Layer 3 of a small transformer language model trained on English Wikipedia (15 layers, counted from 0, width 64).
In attention head 0, each number of a token's query is one row of weights dot the token's vector x. The head spreads its attention over the tokens so far by the softmax of query dot key.

Query weights of the head. A number n stands for (n - 500) times 0.0033.
q0: 334,457,396,637,408,321,677,639,584,404,555,485,619,607,703,432,367,590,353,458,551,314,588,533,443,494,617,595,444,446,543,477,488,322,471,602,400,517,427,505,561,391,515,242,649,656,530,436,460,646,664,508,414,599,402,556,448,572,393,557,446,511,469,441
q1: 743,590,471,417,664,519,537,605,439,545,620,510,391,750,307,538,684,396,350,467,509,606,551,412,426,434,542,411,523,619,436,342,635,504,402,434,439,383,631,553,528,601,357,473,458,350,482,428,530,381,525,482,485,334,623,577,572,479,613,334,578,455,805,265
q2: 530,370,621,661,275,713,242,525,564,471,458,595,551,431,542,522,557,516,532,497,699,591,667,648,526,372,665,520,618,546,444,551,454,356,527,564,496,467,389,480,667,423,376,526,341,450,455,491,582,489,333,592,480,304,457,502,348,624,603,606,384,384,596,430
q3: 578,593,638,350,470,520,478,698,480,386,479,530,594,660,531,484,492,585,388,549,530,749,506,338,408,372,603,644,513,609,567,445,425,655,519,527,351,488,381,367,536,488,374,482,348,442,558,481,488,521,429,639,526,454,702,231,487,438,626,547,442,539,614,471
q4: 472,427,305,581,436,481,579,410,511,598,565,459,614,583,430,507,475,513,502,406,496,597,417,474,448,628,339,519,377,465,545,431,414,409,488,563,566,540,332,428,502,537,291,443,581,649,405,693,393,406,624,457,575,293,367,595,589,447,429,443,646,546,421,495
q5: 368,447,423,221,534,597,361,384,385,472,456,475,339,439,445,421,395,576,472,596,430,654,553,466,566,675,525,661,636,450,416,527,264,506,450,327,645,426,579,338,559,712,486,504,414,468,505,430,585,634,618,638,481,733,510,322,411,246,406,498,529,531,371,576
q6: 584,320,369,451,416,556,672,319,572,549,455,370,653,705,722,570,437,395,396,457,294,638,567,418,543,299,550,700,393,725,539,400,411,430,344,562,467,590,224,338,515,575,346,190,416,414,605,495,444,570,640,481,248,400,506,612,578,426,467,474,255,445,493,327
q7: 548,487,579,581,348,288,552,511,615,540,501,652,646,474,587,574,595,604,755,419,400,517,508,412,485,347,485,570,539,434,309,441,523,599,294,537,431,490,591,400,517,331,480,338,418,344,470,394,548,506,664,508,725,671,451,388,550,529,339,552,461,680,727,469
q8: 588,361,485,507,706,395,512,475,345,745,535,417,410,373,647,521,520,430,598,643,536,325,586,487,570,718,510,197,554,423,409,647,552,500,527,434,556,484,595,585,418,514,646,834,499,424,576,550,509,564,509,415,647,436,535,345,539,358,369,624,542,474,409,403
q9: 362,696,509,597,724,491,397,471,492,382,450,396,588,246,168,386,508,461,510,496,482,447,512,442,521,537,447,707,569,390,405,623,446,471,747,381,554,449,592,521,503,388,423,640,507,222,557,386,454,531,475,432,606,452,288,639,479,585,600,733,530,468,595,657
q10: 603,442,468,461,321,486,527,506,540,323,447,516,448,550,524,516,628,429,574,547,442,503,627,499,479,516,570,354,388,473,535,559,406,456,397,514,409,482,453,574,522,483,625,595,340,492,565,480,456,563,487,432,543,523,566,535,495,586,520,535,369,544,446,507
q11: 470,473,496,662,580,705,563,481,432,332,444,460,557,348,449,473,474,658,580,477,699,641,501,413,527,370,204,539,547,416,337,567,399,476,544,584,639,446,582,461,489,389,400,609,441,608,614,665,518,449,558,549,643,342,475,522,435,669,392,511,402,521,630,395
q12: 482,551,506,553,566,485,388,464,374,463,495,708,557,676,571,628,450,423,487,547,425,358,301,486,501,552,499,553,606,387,579,582,503,375,632,399,424,626,617,382,531,605,609,394,618,553,551,571,613,471,590,634,415,580,545,377,468,465,554,444,660,424,378,496
q13: 397,662,421,426,616,666,521,608,580,387,544,320,678,442,453,664,599,532,431,344,357,599,588,555,512,609,797,666,189,495,582,508,527,562,419,540,319,455,324,600,628,415,522,559,650,567,446,314,681,316,589,504,453,575,487,523,435,638,442,479,578,552,417,513
q14: 487,411,702,509,584,612,580,683,490,624,339,565,325,373,479,490,684,389,605,595,624,525,445,499,728,568,447,532,641,581,410,509,408,431,748,483,699,503,427,750,504,505,362,691,697,512,513,568,475,368,626,337,584,430,639,511,595,595,287,590,478,510,680,483
q15: 355,509,571,526,459,445,359,576,572,441,698,618,548,535,580,319,606,590,526,451,406,642,461,577,354,652,577,559,424,581,628,458,516,515,302,665,333,502,599,524,541,473,435,617,502,565,425,349,432,482,645,530,435,695,695,493,451,679,475,526,423,434,468,520
q16: 535,477,365,406,774,588,392,514,236,488,442,479,340,364,220,650,490,175,641,719,354,430,428,430,577,603,389,447,525,610,455,751,319,701,883,388,655,663,574,435,388,423,423,672,427,448,448,635,458,491,527,159,595,376,890,368,542,529,349,516,668,581,339,648
q17: 476,513,470,585,352,292,497,570,554,552,543,608,641,587,681,375,514,633,489,469,510,597,558,513,656,440,656,618,437,453,486,454,480,387,315,537,389,492,299,357,561,504,449,497,418,468,409,580,447,663,466,600,520,671,574,547,440,525,489,515,419,401,617,438
q18: 245,428,425,623,304,531,566,550,573,441,444,606,776,641,580,489,318,542,460,285,441,454,408,418,478,433,452,624,348,414,421,468,402,469,553,615,288,483,311,491,661,491,461,481,453,567,590,346,563,539,505,631,629,717,474,520,549,642,438,657,349,394,378,560
q19: 545,503,644,418,308,583,335,724,670,516,440,556,555,420,639,607,513,522,454,541,462,391,440,429,483,340,623,541,384,419,366,476,425,535,503,677,402,633,455,441,536,442,424,353,489,545,441,533,633,604,528,524,609,520,365,745,487,699,454,397,473,589,522,356
q20: 478,398,379,438,579,498,446,336,519,774,671,476,414,484,646,545,524,393,637,597,485,414,369,662,533,730,478,413,384,564,584,546,628,534,453,423,568,605,706,515,471,631,429,604,266,326,370,607,522,470,517,483,645,600,410,655,575,496,539,431,664,553,432,522
q21: 427,430,595,435,420,403,370,369,452,547,507,578,352,522,452,573,404,507,381,523,537,295,539,460,543,578,581,767,202,600,613,524,301,609,501,549,381,499,455,509,336,475,554,378,577,633,508,520,401,500,421,624,440,413,484,592,667,473,737,504,512,547,538,492
q22: 553,486,547,580,558,385,532,306,425,591,498,493,553,312,513,544,511,517,556,385,585,609,402,507,552,698,525,495,544,427,648,381,392,394,330,248,631,608,520,383,508,419,303,291,745,447,453,429,422,332,687,527,534,478,242,510,519,308,484,546,623,578,686,596
q23: 534,616,472,785,328,631,692,470,483,574,525,378,460,521,433,583,356,448,493,395,583,477,443,642,630,457,512,421,623,637,421,582,492,568,457,288,618,635,624,637,497,564,405,406,678,424,447,389,429,401,568,675,550,510,312,523,535,447,626,515,403,488,396,594
q24: 430,508,453,280,468,443,571,318,449,476,478,571,456,578,540,566,378,590,467,528,213,559,554,369,578,430,547,569,422,796,452,667,442,675,491,528,440,588,543,310,392,645,454,569,461,672,604,419,564,592,584,491,638,652,437,600,401,322,545,646,487,483,350,509
q25: 489,487,491,426,554,253,578,389,465,598,525,422,484,543,522,456,571,482,503,546,305,446,389,605,458,465,696,626,386,625,611,506,533,523,335,476,620,587,574,484,665,583,565,614,540,473,474,378,538,649,500,493,411,427,547,412,423,524,514,445,630,591,344,462
q26: 492,506,717,460,375,580,386,627,665,362,396,598,564,383,396,473,646,699,335,439,629,727,709,656,352,265,426,817,601,629,512,372,642,407,478,588,519,263,395,279,414,486,171,248,550,496,546,352,411,565,296,628,390,428,600,370,232,448,603,472,91,275,644,478
q27: 415,481,656,739,724,545,501,392,589,754,473,396,520,484,602,517,392,344,429,624,522,470,436,546,476,511,542,237,644,384,603,356,722,541,580,610,393,481,519,447,667,328,524,19,588,590,482,544,419,466,373,479,365,506,369,415,242,417,353,755,618,516,624,312
q28: 473,501,553,272,532,661,560,563,699,618,508,551,391,464,548,586,284,624,203,538,675,250,606,559,272,308,483,632,498,562,565,336,785,755,402,654,408,502,473,541,744,624,565,259,299,461,552,446,352,424,506,570,662,399,444,417,379,440,566,413,335,409,541,477
q29: 703,496,576,538,321,684,476,452,594,363,502,487,645,363,370,554,574,547,434,363,475,576,515,553,474,561,429,514,560,325,506,680,596,604,577,601,439,370,573,488,576,557,368,420,435,609,543,402,450,386,625,510,438,451,304,707,456,478,502,257,633,612,679,308
q30: 444,582,564,274,678,242,472,424,419,435,551,498,372,624,393,539,508,601,510,543,429,479,493,504,358,590,399,542,456,668,571,461,700,567,464,636,540,313,461,464,214,628,368,404,548,673,513,467,457,445,504,416,515,436,612,727,578,824,257,436,457,597,600,736
q31: 764,479,431,443,430,420,521,419,487,126,570,494,409,677,359,343,372,490,575,521,537,436,610,524,442,489,749,465,320,488,578,637,504,517,556,596,499,461,764,539,668,710,494,428,344,403,504,454,560,564,596,340,580,610,623,609,562,547,590,580,492,442,295,477

Each question shows a short text with each token's key, already scaled and adjusted for position as the last token sees it. A number n stands for (n - 500) times 0.0035.

Then comes the last token's vector x. A number n stands for (n - 500) times 0.0037.

0 " of": 494,511,516,583,487,432,559,554,464,490,698,572,709,529,540,445,566,463,483,427,391,613,422,488,696,508,607,530,452,500,523,532
1 " the": 465,552,582,586,533,463,553,515,435,499,625,533,692,522,528,429,514,496,495,548,407,659,422,474,705,491,601,481,475,492,582,510
2 " ": 432,460,559,605,417,380,500,537,438,465,881,506,675,567,562,491,346,510,577,491,493,543,324,435,648,519,460,451,454,460,488,529
3 "eth": 471,514,611,598,415,454,529,523,454,506,871,554,684,583,576,466,348,569,462,496,411,550,451,468,624,452,513,551,416,490,453,521
4 "n": 527,536,577,458,447,378,523,537,478,422,759,518,595,608,493,441,498,501,572,581,425,537,450,447,550,438,497,499,448,543,560,496
x: 501,421,534,407,507,523,601,544,773,550,503,496,495,459,406,488,457,563,379,184,367,534,762,600,430,539,636,432,420,438,377,669,418,666,474,407,592,421,521,377,446,476,488,408,428,369,451,667,422,559,458,562,322,558,557,519,380,717,483,470,344,705,463,578
Which token does the last token look at most, and with what share of its attention? 4 "n", with about 40%

0 " people": 517,568,573,529,382,396,530,599,473,537,823,548,711,576,554,418,656,490,398,465,478,599,461,473,529,469,503,566,449,482,428,511
1 "\n ": 251,640,711,646,337,343,400,483,461,559,971,549,782,487,624,361,520,576,520,539,473,525,308,486,741,494,519,523,429,308,512,452
2 " -": 404,603,599,649,394,424,519,584,458,560,891,593,724,502,660,392,421,556,568,504,478,419,349,456,677,487,548,550,483,383,397,420
3 " B": 448,511,624,627,479,427,483,508,432,556,758,622,662,542,628,402,361,624,576,557,412,522,351,424,670,444,533,511,492,506,458,441
4 "et": 579,462,578,513,420,466,517,568,466,506,870,507,659,529,547,472,443,562,538,522,443,478,436,457,605,431,551,471,422,523,518,437
x: 470,620,488,519,446,490,542,476,484,613,660,422,513,585,528,544,402,464,581,167,503,691,783,586,435,484,627,570,456,324,544,604,573,598,533,537,633,517,500,436,405,483,502,521,478,540,736,393,145,531,504,433,412,610,529,419,249,610,471,263,369,658,487,453
Which token does the last token look at most? 4 "et"

0 "tern": 485,542,555,576,485,419,511,565,430,480,754,559,686,523,529,416,548,465,454,519,448,561,452,432,624,458,544,510,447,558,508,462
1 "ative": 438,552,528,578,518,412,567,570,440,492,704,529,684,526,537,447,515,525,489,484,444,592,495,465,667,499,586,504,443,504,559,530
2 " Art": 410,565,571,603,443,367,468,589,472,545,835,565,632,507,596,446,436,567,484,527,465,543,451,400,605,462,561,541,467,509,482,483
3 "ist": 536,467,536,504,474,412,479,560,498,511,767,547,626,495,545,477,471,539,501,501,449,487,488,454,677,506,572,454,434,564,508,450
4 ";": 625,382,520,686,489,416,517,493,458,492,830,478,768,519,558,414,467,716,613,601,375,563,404,445,685,556,495,623,455,376,493,492
x: 596,619,565,528,572,560,534,478,652,489,605,649,514,659,422,400,583,430,341,527,492,439,709,462,400,294,472,531,372,696,617,435,563,708,562,435,302,449,480,518,515,595,394,469,507,499,600,302,393,353,365,624,344,400,573,365,408,495,666,487,481,518,559,487
Which token does the last token look at most? 1 "ative"

0 "ak": 501,562,511,550,474,420,501,593,451,441,735,540,684,550,500,437,542,468,485,513,408,538,424,412,563,443,573,549,497,539,493,427
1 "ers": 431,605,584,572,455,410,557,566,433,515,823,568,735,618,554,403,545,499,466,527,426,578,435,409,615,475,563,564,450,536,514,501
2 " of": 438,544,529,604,518,429,573,554,464,503,692,570,699,519,538,429,472,498,495,474,392,614,446,484,688,497,619,529,458,496,527,531
3 " a": 545,556,546,584,506,410,577,541,444,499,732,549,706,581,598,448,434,518,564,557,418,591,403,488,657,502,583,411,462,453,512,515
4 " C": 591,465,572,614,475,485,533,514,406,527,802,542,639,554,585,469,393,553,627,558,440,571,334,429,708,485,519,518,444,457,526,498
x: 530,456,628,575,518,475,472,625,868,495,478,480,344,603,434,355,469,330,512,514,608,633,821,449,453,538,414,519,404,409,715,495,515,686,467,353,440,412,445,484,457,485,490,538,385,301,518,264,313,545,454,386,596,615,487,530,351,602,568,532,402,540,443,590
Which token does the last token look at most? 4 " C"

0 " rel": 513,517,515,523,442,426,513,568,493,493,680,562,640,513,457,451,579,501,450,415,424,583,498,446,656,558,586,550,390,511,498,478
1 "ative": 438,523,538,577,501,402,557,599,459,497,743,542,662,532,553,459,507,526,481,474,462,549,515,449,668,527,557,510,437,508,530,541
2 " p": 437,474,568,539,414,457,502,579,436,505,766,535,612,480,556,494,456,511,543,452,503,489,391,438,682,528,526,522,402,527,477,555
3 "ron": 504,521,546,585,479,475,402,525,458,390,774,549,697,469,545,472,486,538,572,563,488,481,402,484,575,487,569,508,469,485,496,361
4 "oun": 544,517,578,562,480,489,521,501,468,387,746,583,679,499,503,475,450,473,572,552,404,502,399,435,562,480,520,543,489,496,496,471
x: 563,519,525,495,450,480,468,696,425,536,398,512,579,433,539,363,451,619,596,337,484,486,663,517,315,401,420,546,452,487,595,539,311,634,471,495,746,400,639,509,639,481,494,369,577,468,541,174,340,533,301,627,492,536,599,607,495,656,385,264,637,593,544,383
Which two tokens does the last token look at most, in order? 4 "oun", 3 "ron"

0 "u": 501,512,469,543,494,492,495,551,498,408,643,515,597,569,462,510,493,520,511,496,449,557,450,479,631,498,577,481,504,518,542,476
1 "et": 460,574,531,543,468,481,546,570,461,488,765,524,645,544,493,478,567,537,455,513,449,541,450,428,639,453,560,515,447,544,535,490
2 ":": 395,607,538,693,445,383,530,524,452,402,840,517,750,534,530,358,400,585,533,508,407,550,399,442,580,568,443,625,523,406,421,537
3 " N": 502,549,624,577,498,428,452,558,440,442,799,562,630,522,575,441,418,541,612,636,417,610,377,338,653,516,498,532,457,524,526,472
4 "omin": 530,535,569,492,503,436,414,580,442,489,832,578,631,561,590,463,505,489,580,586,490,437,478,397,595,491,583,495,422,552,496,444
x: 462,508,425,562,346,405,441,420,746,494,315,393,412,586,442,475,687,400,528,198,455,544,508,584,193,464,544,508,523,457,410,654,326,583,519,453,495,553,484,328,507,546,458,394,499,447,470,266,448,354,272,392,501,450,532,529,334,609,536,492,423,519,464,438
Which token does the last token look at most? 4 "omin"

0 "F": 408,600,666,589,472,436,516,557,501,491,867,603,691,538,582,336,665,502,463,519,415,582,378,372,695,524,567,509,461,408,519,425
1 "ant": 513,512,511,583,537,505,512,539,444,456,669,582,645,540,521,485,535,488,443,473,444,483,476,426,704,499,594,510,471,563,538,470
2 "as": 436,519,607,567,454,373,527,518,451,437,838,550,682,661,537,400,478,570,506,565,442,534,421,448,583,428,525,475,468,529,525,514
3 "m": 500,515,573,518,517,379,489,527,461,438,730,573,623,544,515,470,476,497,516,547,459,538,469,447,546,443,565,522,448,560,512,520
4 "as": 533,454,589,540,457,389,537,530,465,434,843,561,652,649,543,392,436,531,552,587,433,496,423,439,552,415,520,477,486,535,481,506
x: 553,481,563,530,594,491,472,508,505,526,627,512,448,506,343,383,493,613,600,279,432,496,787,523,375,538,559,555,582,762,461,751,428,675,474,710,507,631,399,424,450,528,421,410,411,442,534,361,429,492,430,478,433,564,482,551,394,516,523,151,464,580,450,440
Which token does the last token look at most, and with what share of its attention? 1 "ant", with about 60%

0 " V": 533,565,579,611,491,434,556,542,429,469,727,588,683,573,523,407,618,465,435,503,402,641,388,455,709,503,546,529,466,504,553,522
1 "er": 473,550,553,587,454,464,508,515,443,469,809,604,627,603,542,460,505,515,472,482,389,492,407,414,618,493,535,450,438,568,499,490
2 "b": 509,518,546,546,468,428,506,484,441,531,693,592,655,591,608,468,522,494,516,485,405,459,408,547,557,450,548,502,462,543,424,417
3 "\n": 587,525,643,618,437,387,516,524,395,464,772,580,806,510,625,282,259,718,594,662,381,564,378,449,697,475,537,461,426,363,528,448
4 "Th": 659,442,614,596,450,455,582,541,516,459,859,637,640,432,621,331,405,645,672,612,465,529,409,332,662,427,544,498,525,448,545,427
x: 504,463,406,461,341,562,487,519,730,464,543,423,491,340,367,450,385,563,445,419,575,633,797,435,432,537,660,473,591,597,647,593,506,576,581,537,402,492,572,434,405,578,504,428,339,419,543,142,362,347,691,547,485,587,665,487,309,511,623,357,316,466,496,354
Which token does the last token look at most, and with what share of its attention? 1 "er", with about 70%

0 "it": 519,543,535,534,472,445,565,561,451,426,690,519,698,581,505,443,548,497,450,525,433,603,410,449,686,521,579,492,459,511,570,466
1 "ic": 485,528,518,531,518,480,540,554,450,466,658,537,651,567,511,494,542,499,476,509,432,604,466,448,645,492,609,526,455,521,569,467
2 " l": 493,486,556,564,476,485,483,530,493,410,750,573,580,524,555,477,477,486,519,479,457,542,382,431,619,519,550,432,419,527,433,477
3 "angu": 555,456,573,552,512,422,527,552,447,457,727,578,638,524,476,466,418,490,505,523,469,536,526,431,587,482,549,525,418,471,526,520
4 "ag": 561,472,562,548,461,441,489,525,441,475,781,597,602,498,579,434,506,473,585,516,429,433,467,457,571,396,529,537,431,513,480,491
x: 585,277,644,559,524,620,510,589,625,548,407,531,376,431,488,401,516,492,555,151,424,549,505,652,435,448,623,513,338,625,406,670,473,706,498,603,363,509,428,423,607,508,589,488,429,415,369,335,238,555,542,405,454,559,571,482,505,434,363,396,513,485,540,543
Which token does the last token look at most, and with what share of its attention? 2 " l", with about 40%

0 " all": 500,558,560,521,431,453,564,542,491,528,670,583,657,511,526,439,615,476,464,465,433,602,421,458,673,518,595,558,440,460,539,448
1 " dep": 375,475,588,520,403,485,484,609,509,520,817,574,651,442,530,462,568,465,443,416,464,472,374,381,623,560,567,543,443,428,401,440
2 "end": 492,498,574,509,376,439,510,496,453,498,791,553,585,482,557,417,470,532,520,485,417,451,398,448,651,480,511,471,405,516,509,427
3 "ent": 479,500,581,543,428,459,484,568,480,436,762,536,604,569,486,453,459,520,488,531,531,421,487,406,622,488,490,499,441,538,513,511
4 " cl": 554,509,546,566,397,513,487,516,466,453,766,571,603,513,534,444,474,505,507,435,467,436,318,462,603,502,561,487,429,469,417,501
x: 530,467,490,574,471,469,604,640,679,543,404,493,525,345,254,322,563,268,534,585,367,469,623,538,437,382,623,431,326,461,548,663,591,654,357,618,449,414,518,464,485,481,514,701,397,517,550,331,194,545,616,505,542,422,430,521,298,519,575,504,632,524,421,545
Which two tokens does the last token look at most, in order? 1 " dep", 3 "ent"

0 "o": 519,586,528,557,504,486,556,545,463,434,689,532,627,556,488,449,525,492,461,527,448,597,459,487,669,496,575,520,471,520,547,506
1 " people": 373,565,598,535,381,396,529,593,475,530,824,550,704,584,554,420,596,529,428,470,468,592,470,479,520,469,494,569,445,482,424,521
2 " (": 442,545,572,646,399,399,466,609,492,490,899,611,744,425,549,410,348,492,625,554,489,444,368,446,697,419,460,488,547,476,407,488
3 "m": 506,500,615,521,478,399,487,528,476,467,774,581,617,508,566,448,457,526,530,538,435,504,442,455,552,440,535,554,443,561,495,486
4 "ost": 551,478,492,565,467,489,514,611,464,424,743,587,647,480,549,472,508,546,555,534,465,429,522,381,603,472,556,527,433,534,514,468
x: 508,572,515,518,480,514,454,544,399,506,612,481,503,435,548,514,546,476,684,299,549,640,752,662,251,427,661,577,397,559,493,659,389,619,636,554,588,543,521,477,737,635,491,360,545,581,681,170,302,376,437,410,493,491,482,440,591,489,408,383,403,490,436,505
Which two tokens does the last token look at most, in order? 0 "o", 3 "m"

0 "and": 513,592,591,581,431,425,535,556,414,513,770,573,717,534,530,396,556,503,443,516,438,545,411,424,657,451,564,548,447,533,532,432
1 " also": 416,551,543,515,417,498,466,558,484,486,781,499,594,562,590,498,479,492,519,474,504,537,439,472,554,479,544,466,427,442,540,594
2 " a": 457,566,576,594,482,448,558,545,472,535,746,555,691,559,610,439,422,498,539,542,416,581,407,497,682,490,574,419,479,444,502,543
3 " sub": 532,497,555,595,404,485,417,515,472,541,699,660,674,447,564,472,367,489,560,445,479,491,321,449,613,448,577,451,443,435,414,469
4 "ject": 552,540,574,466,489,440,454,594,453,437,766,500,676,463,585,488,451,483,553,548,468,533,377,418,495,479,564,475,475,523,507,387
x: 518,596,523,472,585,454,432,586,583,425,514,480,468,539,420,586,563,595,598,316,465,647,718,476,375,323,527,468,334,235,441,710,430,676,434,444,716,484,272,438,503,429,525,451,522,444,505,256,447,717,537,449,449,475,521,557,301,450,466,417,482,386,633,380
Which token does the last token look at most? 0 "and"

0 "est": 522,542,520,571,496,466,571,550,453,445,683,531,679,547,499,457,548,499,455,481,445,582,465,447,717,506,602,489,446,524,545,473
1 "ors": 422,575,583,527,437,412,564,561,453,467,802,527,647,611,543,418,583,500,434,525,466,605,441,421,583,483,508,540,451,567,515,541
2 " of": 481,522,492,599,492,446,512,543,500,513,690,591,666,487,575,468,475,430,489,424,391,542,429,501,643,496,624,530,456,505,484,541
3 " mod": 527,547,564,607,418,453,433,598,433,473,881,516,699,590,573,450,333,565,540,488,478,525,454,426,558,534,565,431,350,475,532,503
4 "ern": 572,481,561,599,467,426,527,542,445,470,785,567,659,513,541,450,471,574,542,527,432,451,480,412,631,447,544,462,414,536,611,452
x: 490,629,541,510,528,466,514,508,618,537,589,407,482,462,479,547,478,406,558,270,499,543,757,744,240,456,501,497,448,446,476,419,320,599,492,578,376,485,415,554,646,512,433,445,474,416,361,402,346,388,436,468,565,580,640,416,485,418,379,233,326,643,522,688
Which token does the last token look at most? 3 " mod"

0 "ers": 487,604,584,586,452,400,571,558,430,522,824,571,759,602,547,383,601,437,438,518,420,612,434,432,653,473,574,552,435,513,533,505
1 " of": 443,511,508,591,490,438,539,555,486,510,702,572,699,511,545,448,522,460,496,429,392,592,437,490,681,494,624,531,454,494,516,536
2 " L": 392,550,624,605,449,442,523,551,483,432,817,598,625,555,601,436,441,539,557,536,442,566,366,416,690,484,508,507,461,484,495,445
3 "ow": 490,514,554,582,468,557,565,536,430,409,676,613,641,451,539,469,494,480,524,517,410,449,446,464,620,477,528,588,465,545,457,409
4 "land": 547,506,605,525,396,424,544,545,438,447,892,550,685,593,518,405,464,538,567,541,425,525,376,443,593,513,504,477,434,533,464,466
x: 598,540,374,350,444,365,413,541,704,516,606,590,645,471,542,511,605,546,573,381,407,496,729,536,481,364,504,513,580,447,527,501,394,753,586,447,444,410,450,380,472,419,510,481,521,490,587,308,282,552,328,590,635,412,412,485,388,574,346,257,317,617,499,514
Which token does the last token look at most? 4 "land"

0 " many": 505,577,545,561,421,470,595,565,470,511,765,541,663,563,569,432,588,459,439,466,457,598,466,442,716,513,584,538,424,480,560,521
1 " h": 409,588,612,575,486,483,511,549,440,407,768,584,669,527,536,432,570,492,482,511,455,611,456,447,619,520,542,503,409,515,515,499
2 "istor": 438,534,524,556,476,438,485,559,462,434,753,512,688,497,492,496,506,505,492,485,469,524,511,448,582,501,594,523,424,494,499,466
3 "ian": 508,503,544,536,460,442,443,571,462,481,770,589,694,495,515,504,508,471,563,514,476,478,449,519,636,442,584,486,484,504,478,457
4 "s": 553,505,579,490,451,381,543,556,524,491,783,545,604,586,543,449,475,524,523,539,432,559,458,490,548,519,482,510,472,587,520,520
x: 581,488,558,548,401,403,515,429,780,515,415,547,615,494,416,487,421,489,321,229,578,557,786,426,366,549,585,490,511,677,486,739,560,747,546,406,583,541,348,543,527,435,505,526,448,551,528,471,368,500,523,440,453,493,514,533,472,562,456,247,368,592,522,374
Which token does the last token look at most? 4 "s"

0 "ing": 502,558,535,567,479,454,595,545,457,452,697,543,702,567,518,427,573,486,459,500,419,619,434,459,680,509,599,498,462,505,547,518
1 "u": 500,490,455,528,483,489,497,538,498,401,644,510,584,553,452,499,488,519,504,496,466,542,439,488,625,481,587,463,509,506,531,464
2 "ist": 491,486,528,495,486,426,475,571,502,511,745,553,607,501,545,481,478,535,474,515,454,497,500,452,660,492,577,455,444,586,502,453
3 "ic": 473,522,507,520,515,487,499,561,452,455,682,539,619,574,534,543,498,479,485,494,441,555,486,433,603,490,604,553,443,556,546,460
4 " ass": 604,476,563,534,441,395,411,567,460,512,807,623,653,514,506,462,517,499,551,507,426,470,454,409,620,478,571,420,380,544,453,432
x: 436,529,626,629,413,345,566,470,829,623,482,505,511,484,431,418,547,328,428,435,220,530,456,767,210,436,670,540,449,384,501,580,450,636,528,545,448,347,374,486,604,482,362,518,377,452,525,378,353,523,701,351,514,446,471,525,532,519,458,418,338,626,440,516
Which token does the last token look at most, and with what share of its attention? 3 "ic", with about 40%

0 "ig": 509,537,545,577,492,460,583,494,449,437,666,545,653,555,503,421,538,513,414,545,411,603,436,438,707,534,554,493,464,539,563,486
1 "g": 470,524,589,537,508,438,544,557,477,383,729,561,621,512,493,412,516,520,462,539,419,558,436,472,547,486,537,470,461,543,526,498
2 "est": 458,503,548,562,495,466,552,553,463,427,716,549,655,535,523,469,531,506,452,497,448,524,451,443,692,523,604,506,444,541,474,439
3 " h": 473,547,610,556,496,477,514,550,438,402,760,583,638,534,535,433,394,573,553,518,460,590,475,448,585,544,534,503,394,529,511,502
4 "its": 545,477,603,506,450,437,594,508,466,475,813,505,650,531,543,436,416,588,552,563,408,563,443,455,581,456,514,565,430,535,516,492
x: 578,557,481,649,442,486,365,523,650,410,687,553,449,575,276,406,528,477,342,423,630,654,638,513,395,498,619,488,444,549,646,665,488,723,534,533,494,516,415,481,552,522,527,367,418,622,581,502,397,542,529,378,415,687,512,511,477,482,440,211,486,497,565,430
Which two tokens does the last token look at most, in order? 0 "ig", 1 "g"

0 " rel": 513,517,515,523,442,426,513,568,493,493,680,562,640,513,457,451,579,501,450,415,424,583,498,446,656,558,586,550,390,511,498,478
1 "ative": 438,523,538,577,501,402,557,599,459,497,743,542,662,532,553,459,507,526,481,474,462,549,515,449,668,527,557,510,437,508,530,541
2 " and": 466,527,547,567,479,462,537,542,519,557,697,527,685,483,577,431,439,557,534,463,416,607,399,478,648,476,621,487,486,401,509,523
3 " ad": 526,494,551,598,495,484,430,603,467,451,643,617,650,498,535,516,417,465,503,451,471,494,481,438,583,505,578,480,446,518,481,523
4 "ver": 574,514,543,572,452,395,534,577,442,522,768,547,749,566,547,437,502,529,548,523,464,443,414,446,529,477,538,485,407,506,441,409
x: 540,664,523,464,546,445,471,670,545,480,415,520,664,416,558,579,465,656,540,322,256,520,839,762,466,497,452,555,432,349,500,645,698,660,493,467,416,604,370,563,498,444,438,526,400,516,668,420,233,553,359,602,399,576,507,573,404,523,354,407,457,538,480,538
Which token does the last token look at most, and with what share of its attention? 4 "ver", with about 50%

0 "\n": 400,703,646,670,422,397,522,525,402,459,749,576,799,525,613,287,708,453,439,578,404,603,394,454,697,472,547,468,433,381,543,453
1 "-": 395,561,632,595,485,423,613,477,406,518,817,635,714,473,624,339,486,503,487,537,390,515,363,509,610,462,563,477,438,442,436,416
2 " I": 407,511,598,624,496,399,547,507,483,490,820,561,559,494,563,444,345,557,603,534,417,594,406,414,614,452,472,422,486,399,573,549
3 " kn": 531,537,563,507,448,448,541,528,472,438,689,549,628,473,506,466,457,503,544,505,454,576,484,437,542,478,584,508,418,510,536,410
4 "ow": 503,508,549,566,461,577,552,525,431,420,680,601,638,446,534,460,477,505,534,542,414,464,417,456,622,462,533,575,466,532,454,397
x: 586,597,505,556,386,572,455,544,403,527,519,453,520,398,523,423,477,561,558,341,452,553,630,559,562,271,574,683,362,421,621,601,499,747,511,574,539,479,636,516,585,499,520,484,598,515,619,239,113,558,329,493,611,609,517,554,539,617,332,552,542,653,626,461
Which token does the last token look at most? 2 " I"

0 "\n": 400,703,646,670,422,397,522,525,402,459,749,576,799,525,613,287,708,453,439,578,404,603,394,454,697,472,547,468,433,381,543,453
1 "-": 395,561,632,595,485,423,613,477,406,518,817,635,714,473,624,339,486,503,487,537,390,515,363,509,610,462,563,477,438,442,436,416
2 " G": 355,549,663,663,489,451,586,518,426,433,832,617,600,545,604,400,438,599,565,530,426,539,403,450,664,471,479,506,464,486,522,519
3 "ed": 507,506,541,520,508,487,503,521,498,371,771,538,661,551,560,474,504,524,498,553,418,471,431,464,626,564,549,480,470,550,467,497
4 "e": 497,539,518,540,489,512,532,561,499,377,765,524,634,552,579,489,510,582,519,580,480,525,398,431,556,521,553,488,494,559,488,430
x: 353,451,546,608,470,499,514,454,909,512,439,513,488,518,415,365,479,497,484,260,248,597,785,516,536,475,482,459,493,602,589,534,522,667,446,443,588,557,494,519,681,571,482,511,641,571,544,538,433,355,363,603,538,493,663,449,217,523,448,366,524,685,440,285
Which token does the last token look at most, and with what share of its attention? 3 "ed", with about 40%